Layer 5 of a small transformer language model trained on English Wikipedia (10 layers, counted from 0, width 128).
In attention head 1, each number of a token's query is one row of weights dot the token's vector x. The head spreads its attention over the tokens so far by the softmax of query dot key.

Query weights of the head. A number n stands for (n - 500) times 0.00094.
q0: 465 490 453 480 475 551 519 372 402 491 643 417 670 499 555 390 617 450 507 500 452 440 561 514 515 615 371 397 434 429 491 652 618 649 319 487 418 363 581 532 530 505 458 490 488 402 496 332 567 580 626 449 576 568 483 506 655 480 540 472 506 575 626 478 479 393 490 581 598 431 650 428 487 478 618 770 357 332 455 490 509 564 589 452 467 697 384 567 414 475 370 574 634 601 679 353 566 628 410 532 571 437 258 578 588 421 343 497 553 703 543 414 513 690 563 508 574 557 467 525 486 289 667 436 417 724 411 282
q1: 507 487 555 325 610 535 472 558 442 559 480 494 336 320 691 445 514 549 577 545 461 506 399 464 472 324 512 580 571 583 546 427 403 436 463 520 301 505 397 607 511 326 588 427 352 629 486 527 278 508 430 307 466 363 631 594 447 399 472 511 656 452 505 551 483 498 486 547 508 488 626 502 512 431 618 497 468 465 500 615 556 496 554 545 697 457 488 595 523 410 687 370 458 501 496 581 451 640 459 568 440 617 509 541 594 419 602 589 617 427 530 547 522 511 349 520 515 433 573 414 549 629 483 429 452 555 469 453
q2: 448 503 508 477 502 482 436 559 604 718 370 495 228 564 674 632 317 518 449 489 710 575 576 458 528 383 706 660 464 498 448 356 276 363 613 647 526 478 348 400 473 684 498 410 470 650 458 525 395 509 488 626 438 498 413 454 432 467 394 595 482 594 580 536 499 334 364 500 389 373 407 515 513 503 442 393 530 613 504 629 469 530 618 443 362 435 581 395 593 557 469 668 438 443 378 526 518 525 531 374 237 609 672 556 397 434 595 521 387 203 522 546 586 260 332 482 391 454 296 438 549 539 481 675 665 349 526 572
q3: 466 509 356 422 387 496 601 484 265 532 475 585 542 559 458 521 560 431 438 525 476 480 511 464 447 577 477 389 458 380 586 586 556 412 645 407 516 437 539 360 362 541 466 462 555 233 539 504 527 466 533 445 456 548 501 375 497 510 710 460 478 641 437 568 461 387 567 654 555 627 674 460 520 558 377 525 368 408 508 475 593 517 436 403 542 479 618 580 421 313 126 710 553 438 398 631 519 466 509 477 561 345 396 454 365 614 432 647 254 604 455 552 563 427 480 572 627 455 471 547 447 406 425 577 750 511 600 612
q4: 499 502 349 658 320 517 737 575 447 484 364 497 398 402 620 563 512 523 378 395 567 552 363 368 505 492 590 491 522 453 577 502 578 444 660 493 511 551 536 287 458 545 540 638 625 379 406 591 682 489 600 545 514 579 471 321 480 443 647 483 513 504 450 485 451 353 418 610 556 598 548 485 413 597 227 455 310 465 442 589 604 675 564 327 452 431 496 520 472 308 222 517 619 507 363 550 600 559 472 432 582 555 339 376 300 683 611 592 393 483 364 502 629 281 576 323 705 549 404 549 499 452 497 587 680 550 647 479
q5: 440 444 599 655 658 474 499 394 521 258 630 520 446 336 556 366 541 488 558 427 328 513 622 529 532 442 484 543 601 558 558 437 556 664 442 384 639 698 573 671 578 349 661 545 556 543 422 561 552 422 416 432 597 482 619 455 469 630 472 437 555 385 467 524 540 714 439 603 395 629 507 517 417 390 536 415 672 532 664 446 539 570 441 637 569 539 554 591 508 661 482 325 360 630 415 521 455 478 609 523 707 705 566 532 640 583 623 419 655 774 419 556 449 782 613 620 382 431 559 496 633 444 388 492 118 442 548 530
q6: 456 670 444 553 387 611 668 516 377 603 550 514 495 435 495 535 580 413 534 706 565 515 470 347 496 498 658 555 463 376 626 471 488 514 686 511 486 332 609 441 294 668 510 398 585 306 462 457 494 488 497 465 552 431 553 394 551 428 500 471 461 562 377 548 483 300 578 498 440 636 547 522 467 519 438 440 378 526 544 590 454 466 527 623 548 427 546 408 523 498 230 608 631 536 474 522 515 644 545 480 495 347 575 539 228 535 486 645 471 518 502 495 510 296 380 504 596 381 306 488 405 457 484 480 729 442 571 501
q7: 532 532 427 521 503 415 499 381 560 422 573 498 400 431 489 548 508 533 502 517 432 380 476 444 439 425 625 389 417 573 499 598 543 575 655 477 450 519 513 599 548 301 606 557 457 438 423 611 626 463 515 563 533 400 573 563 441 511 548 446 516 364 556 512 384 596 464 704 390 638 467 424 546 506 596 482 568 585 669 509 360 602 325 648 579 452 492 570 533 562 499 435 443 589 472 514 488 544 645 491 568 453 598 493 501 495 460 544 661 514 528 441 232 604 447 569 374 401 521 490 575 545 657 469 289 607 526 510
q8: 599 372 682 543 600 589 473 629 626 333 649 458 422 407 443 506 335 554 425 382 456 640 481 544 462 429 418 488 508 615 364 397 644 648 408 401 536 486 513 506 689 310 462 493 259 551 533 644 391 603 482 391 488 518 450 456 410 724 508 785 607 532 428 414 506 632 414 602 513 326 533 694 604 401 489 483 707 411 408 498 588 634 273 648 511 598 314 481 601 538 726 360 455 551 553 339 441 425 410 635 594 561 566 421 573 440 644 389 580 741 429 595 400 736 542 638 306 520 615 301 662 684 360 313 24 666 348 580
q9: 497 529 499 495 410 579 683 522 484 512 464 484 523 445 492 517 451 560 531 485 584 513 443 341 540 481 508 518 498 455 440 546 556 415 635 498 525 497 552 339 410 589 501 512 397 484 601 510 464 515 450 461 365 587 558 450 563 459 568 522 497 452 457 531 500 392 613 431 497 509 531 634 463 620 477 414 454 549 508 561 489 570 601 490 437 575 464 457 540 441 447 464 545 577 533 479 499 432 448 436 564 415 494 414 450 363 682 530 469 510 464 632 581 306 498 436 624 423 402 475 570 608 543 513 638 602 384 543
q10: 379 463 458 547 709 678 424 395 550 651 541 652 267 535 622 496 514 410 372 325 358 603 572 515 410 488 407 539 595 429 692 355 290 431 517 344 514 428 369 653 456 525 575 437 571 578 432 526 353 323 488 515 555 467 640 372 544 580 442 525 570 669 564 532 570 519 443 568 660 532 585 520 360 395 488 499 520 477 531 484 567 472 581 380 642 683 429 663 681 469 523 251 340 471 391 436 288 721 540 478 453 729 483 461 617 549 516 585 674 792 531 509 527 590 599 566 443 634 464 525 535 418 538 517 292 408 637 524
q11: 620 563 454 461 586 306 558 360 391 721 483 415 538 652 745 541 530 272 443 484 361 508 705 699 516 504 353 563 471 346 513 664 429 471 548 477 539 555 333 547 624 768 605 478 556 505 321 644 477 487 554 380 564 512 502 634 472 632 436 334 481 510 615 483 395 530 411 371 460 514 656 511 477 517 639 553 625 459 475 381 553 311 524 291 478 392 692 608 380 487 533 444 480 509 365 467 329 748 667 405 472 695 392 499 611 730 275 590 494 521 623 497 560 688 504 477 453 518 542 453 428 567 527 362 463 334 650 562
q12: 650 410 685 440 377 630 525 510 493 663 411 609 433 586 555 521 510 534 599 511 600 538 677 500 475 534 290 611 484 583 443 443 473 392 529 570 532 359 221 580 369 558 669 456 581 615 439 613 321 406 617 350 520 430 587 598 503 480 417 555 504 544 522 378 608 507 501 662 619 552 643 486 401 389 589 425 409 511 379 619 627 585 445 425 525 456 542 507 433 339 693 527 467 447 405 401 370 502 533 497 382 247 502 636 383 444 585 451 388 337 581 516 465 563 378 665 415 504 547 555 483 343 591 649 652 489 380 606
q13: 573 346 489 402 605 454 515 409 621 452 527 612 494 568 492 542 459 658 583 472 557 612 604 611 445 300 438 300 340 382 498 483 632 786 400 460 336 471 373 588 457 491 529 450 656 469 549 494 454 578 650 422 479 445 534 427 401 244 525 551 485 544 371 591 552 535 586 617 515 370 594 431 586 667 660 483 460 379 474 481 405 637 465 432 571 627 620 554 403 432 452 490 536 489 640 560 714 370 428 402 430 608 385 406 663 406 463 499 598 408 516 736 464 468 576 394 406 532 491 460 519 616 549 450 518 485 690 672
q14: 678 447 465 666 500 550 437 493 490 626 632 624 378 529 529 288 474 480 563 424 773 534 444 454 785 466 588 432 486 515 566 794 347 468 561 611 274 614 359 368 523 479 602 440 501 445 511 471 365 548 617 362 562 496 519 496 581 631 322 455 786 505 512 513 598 505 391 603 689 479 467 444 302 493 486 378 483 532 484 448 721 311 713 517 525 447 517 552 476 597 393 419 414 544 461 567 463 448 432 548 574 532 299 515 492 590 439 478 615 409 437 600 394 590 539 512 261 640 239 478 768 385 556 568 504 549 440 427
q15: 630 405 535 404 406 558 563 505 324 555 501 573 479 660 586 409 562 401 511 461 286 414 546 561 593 600 352 463 384 355 503 509 304 290 425 454 498 540 248 649 338 535 483 375 515 676 439 641 583 543 597 686 484 489 535 546 637 506 501 414 393 546 456 492 108 344 656 625 454 491 463 504 663 561 587 796 458 507 493 389 559 441 439 441 528 624 569 369 568 425 552 679 415 550 432 533 429 433 592 437 414 679 280 407 630 381 555 693 450 556 404 556 550 535 557 354 524 503 455 242 501 379 562 487 611 344 443 667
q16: 568 692 552 454 643 750 423 613 757 407 350 559 370 511 419 266 582 438 653 407 429 571 468 587 424 444 263 836 513 301 587 406 485 630 505 367 491 533 533 632 388 599 528 627 494 674 337 628 432 418 610 556 517 460 518 499 426 450 260 568 618 547 614 363 626 425 476 482 601 720 566 382 594 364 495 422 514 508 338 596 462 474 549 433 661 352 555 377 529 339 691 544 428 550 486 478 428 528 509 557 393 581 640 533 539 476 604 586 561 457 697 393 441 413 321 390 443 470 498 231 372 557 324 530 593 416 406 520
q17: 498 475 427 652 546 513 413 330 582 611 566 494 555 535 502 457 545 516 501 632 299 476 302 465 561 509 744 468 571 537 515 430 477 699 610 451 619 409 594 685 545 603 516 583 516 408 536 612 516 382 395 589 471 462 543 529 677 312 550 464 598 304 620 764 404 550 670 565 515 651 285 608 516 416 397 495 465 456 435 362 349 409 473 618 658 386 490 400 760 563 381 448 401 163 588 427 404 550 569 728 447 556 549 494 389 530 360 469 599 384 609 360 523 620 221 244 380 488 528 365 647 698 542 576 330 491 632 450
q18: 546 532 499 428 598 453 483 588 531 526 553 461 576 566 445 320 465 496 382 395 782 481 639 667 423 429 459 588 547 570 421 397 416 407 335 558 418 283 591 438 604 632 510 280 624 507 524 488 408 431 557 694 583 353 481 568 596 444 557 714 608 603 502 485 579 549 323 599 533 398 429 389 416 576 529 463 546 560 409 471 473 295 533 542 379 318 509 409 644 594 634 466 534 211 383 379 360 566 609 419 430 468 752 410 464 502 261 551 385 430 593 437 271 604 462 422 647 676 445 549 596 522 407 464 541 461 532 624
q19: 490 438 502 598 477 492 514 444 507 361 489 523 528 434 478 481 435 375 434 589 588 510 277 478 530 559 638 523 608 747 596 389 570 660 646 499 695 592 565 529 500 501 508 439 560 454 547 453 452 488 397 573 317 522 348 461 549 475 536 523 452 428 327 565 510 786 532 500 468 539 541 501 319 348 510 535 391 667 543 509 509 461 467 622 502 515 486 372 487 555 530 422 583 423 402 456 505 371 611 592 409 397 508 568 399 620 480 498 611 393 682 506 441 438 378 620 510 662 531 498 449 361 450 491 534 287 514 463
q20: 295 427 400 424 670 561 554 430 376 560 605 649 481 440 700 431 635 513 604 653 618 481 500 361 398 443 411 472 581 500 417 546 517 559 570 566 435 400 553 386 377 441 637 410 347 572 418 748 318 385 458 498 434 263 572 485 488 403 496 418 368 631 480 480 441 584 504 583 747 495 621 565 560 640 570 466 480 536 480 460 567 429 581 648 655 707 483 431 274 436 657 404 543 583 498 683 314 513 508 519 419 355 541 513 405 536 508 578 398 787 391 580 565 607 575 428 436 389 353 537 446 329 366 299 460 492 644 594
q21: 578 382 510 266 481 536 505 264 497 454 615 488 573 470 300 485 540 518 531 538 512 492 342 462 515 490 334 557 716 401 513 441 630 503 536 568 462 489 438 493 584 456 592 467 543 498 576 662 540 530 514 584 580 484 600 572 451 467 462 364 379 459 476 607 496 338 286 539 620 501 603 472 487 510 493 375 475 290 383 607 425 589 547 502 443 461 435 483 443 544 574 516 356 531 297 474 563 383 459 449 628 465 568 485 529 541 667 452 492 464 302 510 494 360 628 648 411 542 518 509 475 622 417 511 615 499 440 590
q22: 471 428 565 572 606 435 537 437 415 703 476 405 422 608 555 710 500 551 478 391 489 592 569 481 383 480 529 623 623 551 661 582 349 590 584 666 461 592 519 480 625 666 404 480 553 652 464 506 627 369 393 461 432 486 489 527 514 269 502 547 390 489 718 636 521 672 403 436 624 301 586 342 474 596 536 562 553 440 380 403 464 407 597 452 404 419 476 369 468 498 468 409 481 698 508 651 493 607 501 438 588 570 463 369 398 426 482 396 679 328 646 385 546 551 593 421 413 482 447 504 539 543 579 540 456 376 442 540
q23: 610 396 380 445 591 525 411 426 600 582 482 530 370 567 554 357 499 592 582 651 397 569 507 665 478 556 371 751 310 335 485 497 411 543 355 463 454 419 661 544 635 433 474 628 561 511 467 595 648 320 561 562 502 418 577 316 605 453 437 514 646 436 531 559 435 496 429 542 571 520 456 349 440 349 624 290 583 518 537 358 684 367 531 298 636 497 639 629 577 480 732 495 297 600 552 314 507 479 423 666 273 620 402 603 647 466 460 460 673 518 615 554 530 565 527 552 540 643 537 590 556 470 491 668 211 289 611 520
q24: 595 487 529 576 547 568 612 380 480 533 656 591 374 432 403 516 566 379 508 577 550 520 415 337 578 474 504 703 483 353 485 610 430 355 448 367 589 463 541 605 437 316 306 515 595 442 572 534 636 381 493 440 594 517 449 537 598 416 510 624 494 457 414 507 536 519 495 398 497 689 413 519 586 436 363 505 515 522 631 579 563 501 514 465 621 529 431 584 483 503 648 581 427 632 578 526 399 488 408 644 657 381 554 420 520 523 456 467 556 540 638 442 524 515 360 367 414 341 580 270 453 649 492 558 390 533 692 374
q25: 443 480 547 517 612 406 619 310 608 280 498 405 493 470 368 478 553 421 520 580 330 384 416 188 428 371 561 476 584 709 568 428 584 477 552 485 454 496 706 617 394 262 481 557 459 296 478 431 541 466 476 611 428 490 278 595 313 716 514 390 596 462 391 544 425 668 439 510 378 456 543 389 412 580 497 363 423 509 478 506 527 675 352 718 340 482 548 804 556 603 549 347 612 562 605 446 460 389 506 589 435 524 659 535 668 506 577 626 601 425 698 584 524 574 520 355 378 482 491 607 442 648 653 311 484 605 572 555
q26: 534 525 319 695 543 746 407 523 512 323 396 577 682 444 586 391 502 539 412 469 424 506 513 550 421 389 562 479 692 442 414 490 584 661 253 508 427 375 465 510 355 438 561 556 475 515 395 434 608 498 615 492 649 601 745 437 506 497 521 541 604 487 518 412 593 611 644 559 389 530 281 465 693 441 421 523 590 630 471 465 525 192 423 333 420 415 423 482 648 436 643 316 713 503 528 724 546 788 270 437 373 493 590 688 468 559 497 497 654 445 370 482 315 486 481 289 565 514 532 418 531 639 472 495 400 671 520 312
q27: 620 498 471 617 496 524 546 748 475 437 376 545 602 499 600 639 455 652 535 432 565 686 668 530 306 516 84 524 490 744 535 523 449 366 420 407 536 357 499 395 375 522 524 438 461 567 714 507 344 547 546 510 618 495 355 290 555 483 521 537 461 766 431 494 450 566 525 599 710 171 550 369 588 516 430 618 505 415 361 636 598 625 668 169 366 405 420 484 638 389 479 453 491 280 584 658 509 530 426 513 501 472 532 530 468 578 738 559 383 486 467 521 678 293 449 596 585 376 424 466 571 421 255 589 650 433 523 499
q28: 550 620 595 463 522 560 476 429 487 608 612 599 447 345 266 443 458 624 603 400 379 448 304 394 674 540 586 553 646 569 562 546 665 437 584 558 504 487 472 522 345 677 558 689 630 377 478 695 546 423 524 525 538 538 557 514 417 448 509 575 554 401 377 556 353 614 644 397 394 627 433 574 496 477 312 431 566 490 688 423 523 362 596 549 602 510 461 357 457 519 429 569 642 565 659 600 448 536 345 391 617 376 641 500 271 543 383 462 581 374 510 459 356 529 595 156 473 357 507 494 527 398 633 503 465 399 595 557
q29: 453 569 620 411 727 282 564 407 588 500 611 540 363 449 817 393 590 331 639 583 378 468 489 714 616 617 443 356 290 782 716 454 549 534 598 460 386 528 545 525 419 474 555 610 550 373 547 567 309 461 627 565 726 460 401 567 354 580 555 688 584 390 380 641 398 564 449 471 526 390 485 460 534 518 609 628 517 614 508 430 437 363 508 509 546 476 521 625 444 493 467 478 545 400 568 464 450 559 407 482 492 408 443 492 586 507 254 561 456 481 560 424 356 588 418 586 408 443 671 520 349 365 599 333 422 572 524 470
q30: 550 544 472 589 592 352 384 438 423 531 706 453 451 603 415 556 511 493 407 459 483 531 503 560 453 561 718 473 434 559 662 342 363 464 508 408 388 424 462 462 594 477 544 337 487 486 400 406 435 461 521 362 407 467 376 593 481 484 595 420 619 659 278 442 376 632 413 481 647 566 669 541 433 571 547 522 547 472 578 377 609 320 626 422 416 427 486 535 315 511 488 461 423 469 452 524 387 603 532 694 574 579 538 334 428 575 357 583 546 578 488 801 274 622 558 549 257 530 445 460 578 379 494 258 433 546 640 399
q31: 387 504 470 317 426 702 459 347 420 655 474 627 438 511 558 573 549 480 490 542 624 407 512 692 554 447 600 627 468 450 476 602 401 525 694 436 333 382 554 468 555 462 592 494 454 430 545 774 471 399 615 538 676 660 475 514 660 626 405 473 449 509 494 327 461 478 558 508 617 433 500 348 635 488 377 532 690 486 524 297 360 514 443 402 497 260 521 576 498 514 525 530 443 401 368 482 276 694 568 315 460 550 585 315 267 460 567 521 454 556 489 519 481 474 335 452 515 587 470 554 456 466 610 453 549 459 611 504

Each question shows a short text with each token's key, already scaled and adjusted for position as the last token sees it. A number n stands for (n - 500) times 0.005.

Then comes the last token's vector x. A number n stands for (n - 500) times 0.012.

0 "to ": 524 478 417 485 534 607 444 580 530 307 515 499 526 479 505 505 513 512 496 459 505 538 547 516 534 448 483 563 545 471 491 508
1 "be": 545 479 355 451 464 626 491 605 468 135 466 490 452 470 549 486 524 504 529 484 535 469 481 504 543 552 482 504 479 466 458 460
2 "ing ": 533 548 446 360 473 595 498 609 505 248 513 498 455 525 478 493 493 491 481 458 539 529 505 505 534 476 507 482 488 467 464 516
3 "ph": 488 556 433 405 410 625 486 638 486 211 488 479 500 562 483 467 481 513 518 536 483 478 466 466 490 510 546 465 519 471 421 522
4 "ot": 464 472 449 412 473 533 480 605 505 203 426 482 414 587 475 501 471 479 476 502 517 484 464 507 532 537 484 530 508 543 457 482
5 "o": 531 458 536 435 486 505 489 606 504 253 483 511 491 526 504 487 494 484 431 470 522 448 487 429 483 521 476 420 529 449 484 491
x: 498 605 399 617 407 655 399 453 604 542 577 571 345 478 422 481 480 531 422 535 573 560 574 439 697 492 361 357 543 402 555 500 435 557 382 457 631 477 473 475 494 488 596 573 508 612 539 527 494 558 497 386 534 389 574 364 735 526 301 608 537 711 570 594 331 506 532 500 615 404 571 450 461 426 410 450 506 577 462 516 361 555 542 549 597 603 397 381 546 457 401 409 532 501 619 627 456 450 486 420 599 533 467 479 389 471 537 405 453 453 396 505 467 585 699 464 578 554 625 486 450 386 489 425 446 551 397 508
Which token does the last token look at most, and with what share of its attention? 0 "to ", with about 80%

0 "age": 558 447 429 513 476 548 546 572 480 189 438 452 390 520 489 517 488 518 516 510 491 455 493 432 496 557 481 479 453 480 487 445
1 ", ": 533 491 400 467 499 626 463 594 538 271 510 465 505 511 452 513 472 521 507 474 523 513 539 455 547 449 472 572 526 474 504 489
2 "D": 539 571 405 428 407 620 486 621 500 99 499 546 488 517 469 527 464 502 459 476 532 482 514 469 509 495 523 449 492 517 452 489
3 "'": 465 558 414 428 473 601 517 595 483 245 449 492 542 478 507 502 487 466 482 584 581 519 511 386 466 541 528 501 479 477 515 495
4 "An": 469 552 450 397 361 603 489 633 507 163 454 510 511 500 477 495 481 537 503 480 607 468 486 482 490 506 560 506 550 489 528 565
5 "g": 540 486 534 448 468 510 481 590 495 319 427 475 496 462 440 479 453 443 528 483 556 471 532 466 497 527 471 515 465 495 425 519
x: 434 496 617 376 470 546 458 429 486 634 549 508 294 511 510 535 493 521 559 423 623 478 490 413 571 508 370 573 567 587 463 412 564 418 537 400 443 572 453 625 412 659 461 654 454 494 510 651 486 477 471 472 271 573 570 591 475 496 476 561 363 530 575 621 549 413 472 476 515 403 726 529 562 473 575 543 493 391 559 529 475 545 561 561 582 568 400 542 544 619 438 482 564 416 452 473 446 418 487 526 538 431 612 517 531 372 482 332 426 511 498 425 593 478 636 452 375 373 534 501 501 528 488 440 447 513 289 606
Which token does the last token look at most? 5 "g"

0 "fic": 549 456 452 512 513 573 556 597 502 272 416 438 473 548 534 537 511 566 498 519 514 488 513 525 445 548 488 454 449 521 530 487
1 "ul": 560 502 456 482 477 528 509 604 497 230 470 465 447 544 472 472 530 498 554 499 482 540 524 529 547 478 488 472 489 514 561 441
2 "t ": 493 527 474 457 510 570 474 559 544 377 516 462 541 510 449 510 475 521 498 479 493 509 521 502 550 421 454 575 523 473 487 494
3 "par": 483 540 459 417 435 646 485 663 504 141 465 488 513 535 473 452 458 549 522 500 535 528 499 533 509 476 557 505 501 474 457 514
4 "t ": 458 458 547 403 499 531 511 612 528 340 450 471 493 541 477 475 431 479 501 463 513 493 474 510 522 451 459 463 484 471 515 496
5 "was ": 461 485 543 414 480 636 452 636 539 243 519 516 467 539 513 489 468 501 472 458 512 524 583 486 543 517 488 499 478 479 477 487
x: 558 472 509 532 514 479 486 570 478 599 498 539 454 395 521 571 451 455 476 477 464 528 423 534 609 453 338 541 532 496 400 543 443 542 591 496 610 462 477 533 423 494 553 490 517 500 389 544 530 532 500 559 573 492 524 399 493 483 569 412 602 548 576 609 492 470 511 596 634 409 519 539 519 297 489 507 545 478 524 465 470 475 583 575 498 462 422 426 602 470 470 506 426 540 467 558 446 588 496 487 522 442 504 491 594 357 570 463 504 575 430 387 489 445 576 508 506 467 461 412 528 547 508 586 131 556 559 536
Which token does the last token look at most? 5 "was "

0 "sh": 513 526 468 487 476 505 526 579 499 347 483 464 475 526 520 535 470 459 472 474 518 486 489 458 460 556 453 445 447 560 528 523
1 "ad": 500 535 445 473 477 538 505 560 494 283 520 466 482 513 527 521 467 510 528 488 553 469 504 442 438 500 528 435 436 560 484 499
2 "ow": 498 548 458 469 466 500 545 598 482 242 439 497 451 484 477 534 494 540 499 471 514 522 531 441 549 466 534 483 478 517 499 490
3 "ing": 461 529 458 455 436 490 549 613 487 316 413 467 404 542 515 535 500 534 465 460 529 503 496 446 489 513 497 396 487 539 522 519
4 ".": 436 512 459 417 478 585 485 553 516 188 437 490 437 562 554 520 527 535 466 542 545 515 568 499 556 483 532 500 545 510 495 470
5 "\"": 448 456 483 412 460 590 495 557 502 244 442 420 442 532 529 506 486 550 479 546 539 500 458 472 512 510 513 481 533 530 498 519
x: 526 562 453 540 507 349 577 733 593 514 509 599 430 486 551 586 423 522 565 544 540 579 386 402 534 524 607 553 315 385 417 527 542 573 549 437 505 436 385 456 430 529 422 548 523 427 473 601 469 473 409 479 434 719 531 510 570 483 533 521 464 565 554 478 516 458 468 422 509 579 494 735 583 440 389 508 514 400 477 514 563 469 564 410 569 547 415 415 423 419 415 438 499 404 553 426 590 530 485 447 720 531 366 550 516 589 465 484 585 602 477 476 532 525 394 360 503 422 624 425 573 488 462 507 271 605 486 539
Which token does the last token look at most, and with what share of its attention? 4 ".", with about 30%

0 "h": 519 521 466 478 464 497 557 572 476 345 438 474 463 540 505 524 501 438 496 495 528 449 511 441 466 517 511 484 455 565 496 538
1 "igh": 524 546 501 492 496 487 554 575 503 339 389 425 456 497 481 501 432 474 536 465 518 511 531 530 493 528 449 474 447 541 536 512
2 "-": 507 530 480 461 485 557 468 539 530 363 511 482 545 489 446 526 493 526 483 488 500 519 543 483 548 447 450 573 529 485 487 500
3 "ran": 462 571 467 428 438 601 513 637 492 121 455 488 447 559 450 508 441 537 547 521 495 464 565 448 491 509 548 487 502 473 414 494
4 "k": 459 463 547 458 464 495 518 606 461 248 452 468 470 506 498 518 498 528 450 476 510 531 542 492 530 463 500 472 524 539 483 537
5 "ing ": 490 464 555 440 471 542 489 562 533 351 510 470 501 523 465 493 486 508 481 467 519 512 521 518 546 423 468 541 525 466 474 497
x: 511 468 489 516 502 501 472 508 547 501 540 582 463 502 507 479 441 470 482 448 440 518 548 468 524 477 484 515 505 476 538 384 473 600 531 506 518 502 492 537 505 473 547 519 501 541 484 527 576 473 486 503 537 453 496 541 484 491 412 552 517 491 439 502 549 496 473 537 591 486 489 478 502 425 454 562 577 492 507 504 618 444 472 491 551 519 535 512 509 540 574 477 436 552 539 526 420 523 439 552 502 532 527 496 538 518 509 462 546 525 469 444 509 578 529 538 507 475 493 498 531 488 480 489 33 486 511 537
Which token does the last token look at most, and with what share of its attention? 3 "ran", with about 90%

0 "des": 535 539 476 517 514 525 536 527 500 395 467 471 493 536 506 492 456 517 486 492 519 524 501 547 529 460 564 472 441 535 482 515
1 "cri": 519 510 415 494 530 606 508 584 498 261 461 487 497 534 513 421 462 511 531 509 450 471 450 501 519 499 510 489 479 504 484 482
2 "b": 496 517 472 478 489 536 506 574 480 280 466 470 514 508 451 432 466 525 490 426 460 510 486 449 510 491 549 502 451 526 516 530
3 "ed ": 466 519 483 423 508 583 488 581 545 296 524 457 496 537 486 488 490 496 510 459 497 499 532 493 543 419 485 556 517 478 508 487
4 "in ": 437 515 479 392 483 600 448 596 528 221 501 484 507 532 479 467 531 472 523 441 526 542 551 504 516 443 543 550 501 453 493 491
5 "the ": 470 478 516 440 448 558 471 575 530 309 491 468 518 505 437 485 493 501 482 486 498 513 526 482 554 419 507 583 528 460 480 504
x: 552 512 513 615 441 428 539 496 486 569 522 451 316 433 540 429 427 494 449 525 480 568 529 514 530 540 566 541 508 522 496 433 534 497 517 503 462 448 436 469 522 549 503 519 528 518 508 500 479 585 497 432 496 572 511 581 528 556 517 576 512 501 467 461 582 491 483 571 610 408 518 558 475 374 422 462 598 504 485 501 566 465 500 480 525 465 551 503 519 574 527 410 449 531 450 519 450 526 499 519 513 546 586 451 492 546 488 450 518 483 479 500 448 531 618 512 486 516 528 568 495 557 508 546 63 528 512 446
Which token does the last token look at most? 4 "in "

0 "R": 516 443 432 501 459 628 539 615 494 183 497 551 490 526 512 543 509 475 496 566 551 436 477 471 508 534 462 487 488 538 523 486
1 "ec": 564 491 435 506 496 590 521 639 514 212 485 502 527 562 492 517 540 485 527 574 503 498 532 505 464 568 508 525 461 504 481 553
2 "ep": 521 510 434 491 473 599 525 643 509 188 475 475 495 528 498 530 489 577 494 530 512 495 487 508 487 490 503 473 481 493 490 490
3 "tion": 441 554 450 453 446 518 526 594 504 189 366 462 466 522 559 487 490 505 481 514 534 489 462 506 498 522 461 504 514 549 469 511
4 "==": 419 527 449 425 460 620 497 594 526 140 445 441 484 563 536 474 503 527 454 545 553 480 486 497 541 451 512 502 531 472 488 460
5 "\n\n": 454 487 476 376 454 656 456 619 564 204 478 482 494 514 474 476 511 528 498 497 491 506 533 498 538 464 508 558 548 479 485 481
x: 555 529 525 503 515 477 503 594 547 436 521 544 396 506 473 470 416 548 470 481 480 666 445 438 467 459 575 526 471 501 584 432 513 528 608 487 514 452 580 439 500 459 523 508 513 572 559 559 487 493 474 476 546 459 472 531 470 488 510 527 559 517 361 502 487 477 482 518 685 379 525 651 437 489 379 536 488 552 485 515 612 430 493 593 574 470 481 502 450 440 547 463 533 537 447 499 473 543 487 613 495 479 552 424 466 583 471 573 585 508 518 508 453 438 502 575 474 455 461 423 493 510 535 496 93 567 457 534
Which token does the last token look at most, and with what share of its attention? 5 "\n\n", with about 50%

0 "ss": 527 465 445 503 474 591 551 602 483 226 428 482 497 546 503 528 500 531 495 541 483 489 494 440 517 501 511 469 499 531 520 485
1 "ed ": 529 517 453 455 510 574 483 565 536 343 534 463 508 532 476 497 484 511 505 468 500 509 532 494 547 426 478 562 524 468 496 491
2 "h": 510 555 452 426 447 589 501 686 490 227 474 492 468 517 468 483 464 477 504 468 515 481 543 469 512 484 560 475 498 479 472 519
3 "am": 480 509 461 465 483 575 468 588 488 250 471 455 507 496 481 534 515 464 501 475 524 545 506 410 467 496 548 529 474 537 463 527
4 "m": 480 472 516 452 467 561 489 607 489 232 394 467 511 497 495 528 495 491 495 477 505 577 540 441 425 495 523 461 539 537 499 529
5 "ers ": 491 449 572 398 431 541 499 596 504 285 478 500 489 513 505 502 441 501 493 489 529 523 524 482 544 454 473 501 502 481 483 495
x: 496 469 560 545 506 523 482 574 568 401 507 524 494 577 517 427 392 421 531 422 500 596 550 539 429 400 348 562 571 406 449 522 503 491 479 447 542 527 497 594 489 453 545 523 460 547 482 537 564 518 495 504 513 518 481 512 489 420 526 452 513 585 440 499 512 552 460 540 553 584 518 497 456 420 468 469 548 432 531 458 470 499 496 492 506 568 514 435 443 554 482 549 388 501 606 551 429 513 500 479 600 579 567 475 482 457 638 426 534 548 481 455 572 572 610 526 475 447 525 426 558 498 497 503 86 510 509 533
Which token does the last token look at most, and with what share of its attention? 1 "ed ", with about 60%

0 "ten ": 523 487 451 476 515 574 472 569 543 349 526 459 531 496 466 503 476 505 493 471 493 518 522 506 568 410 471 561 531 474 483 502
1 "by ": 550 491 406 461 513 630 451 596 533 254 495 471 512 519 482 512 487 497 494 444 510 536 516 503 538 462 505 560 533 450 483 505
2 "W": 535 540 425 414 428 629 517 649 513 127 458 520 491 460 453 523 496 500 496 475 517 498 522 519 493 483 525 491 482 519 484 484
3 "W": 490 550 451 401 416 618 522 625 512 140 459 519 485 462 472 522 505 489 495 494 537 490 515 508 481 503 509 490 472 535 493 479
4 "E": 437 535 486 412 393 592 528 578 510 171 471 510 465 475 493 515 474 472 513 531 550 473 482 453 481 495 533 481 480 507 498 480
5 " ": 469 453 552 364 427 602 492 647 515 203 391 498 523 474 470 521 451 480 506 489 544 507 491 456 550 490 472 533 494 484 504 532
x: 552 445 495 443 398 545 612 558 557 451 468 629 485 505 502 420 382 466 546 415 545 517 524 442 607 489 422 480 493 498 382 562 564 488 474 440 601 508 475 558 533 481 488 477 349 557 586 524 409 546 520 434 454 536 477 560 525 553 528 546 463 576 537 401 542 564 515 566 516 575 522 571 528 473 537 478 466 493 546 531 485 518 473 511 611 504 418 495 450 578 508 468 446 505 485 495 469 408 501 542 619 479 510 488 521 555 606 494 451 561 466 529 518 525 501 575 508 401 509 457 540 490 536 443 88 486 489 477
Which token does the last token look at most? 1 "by "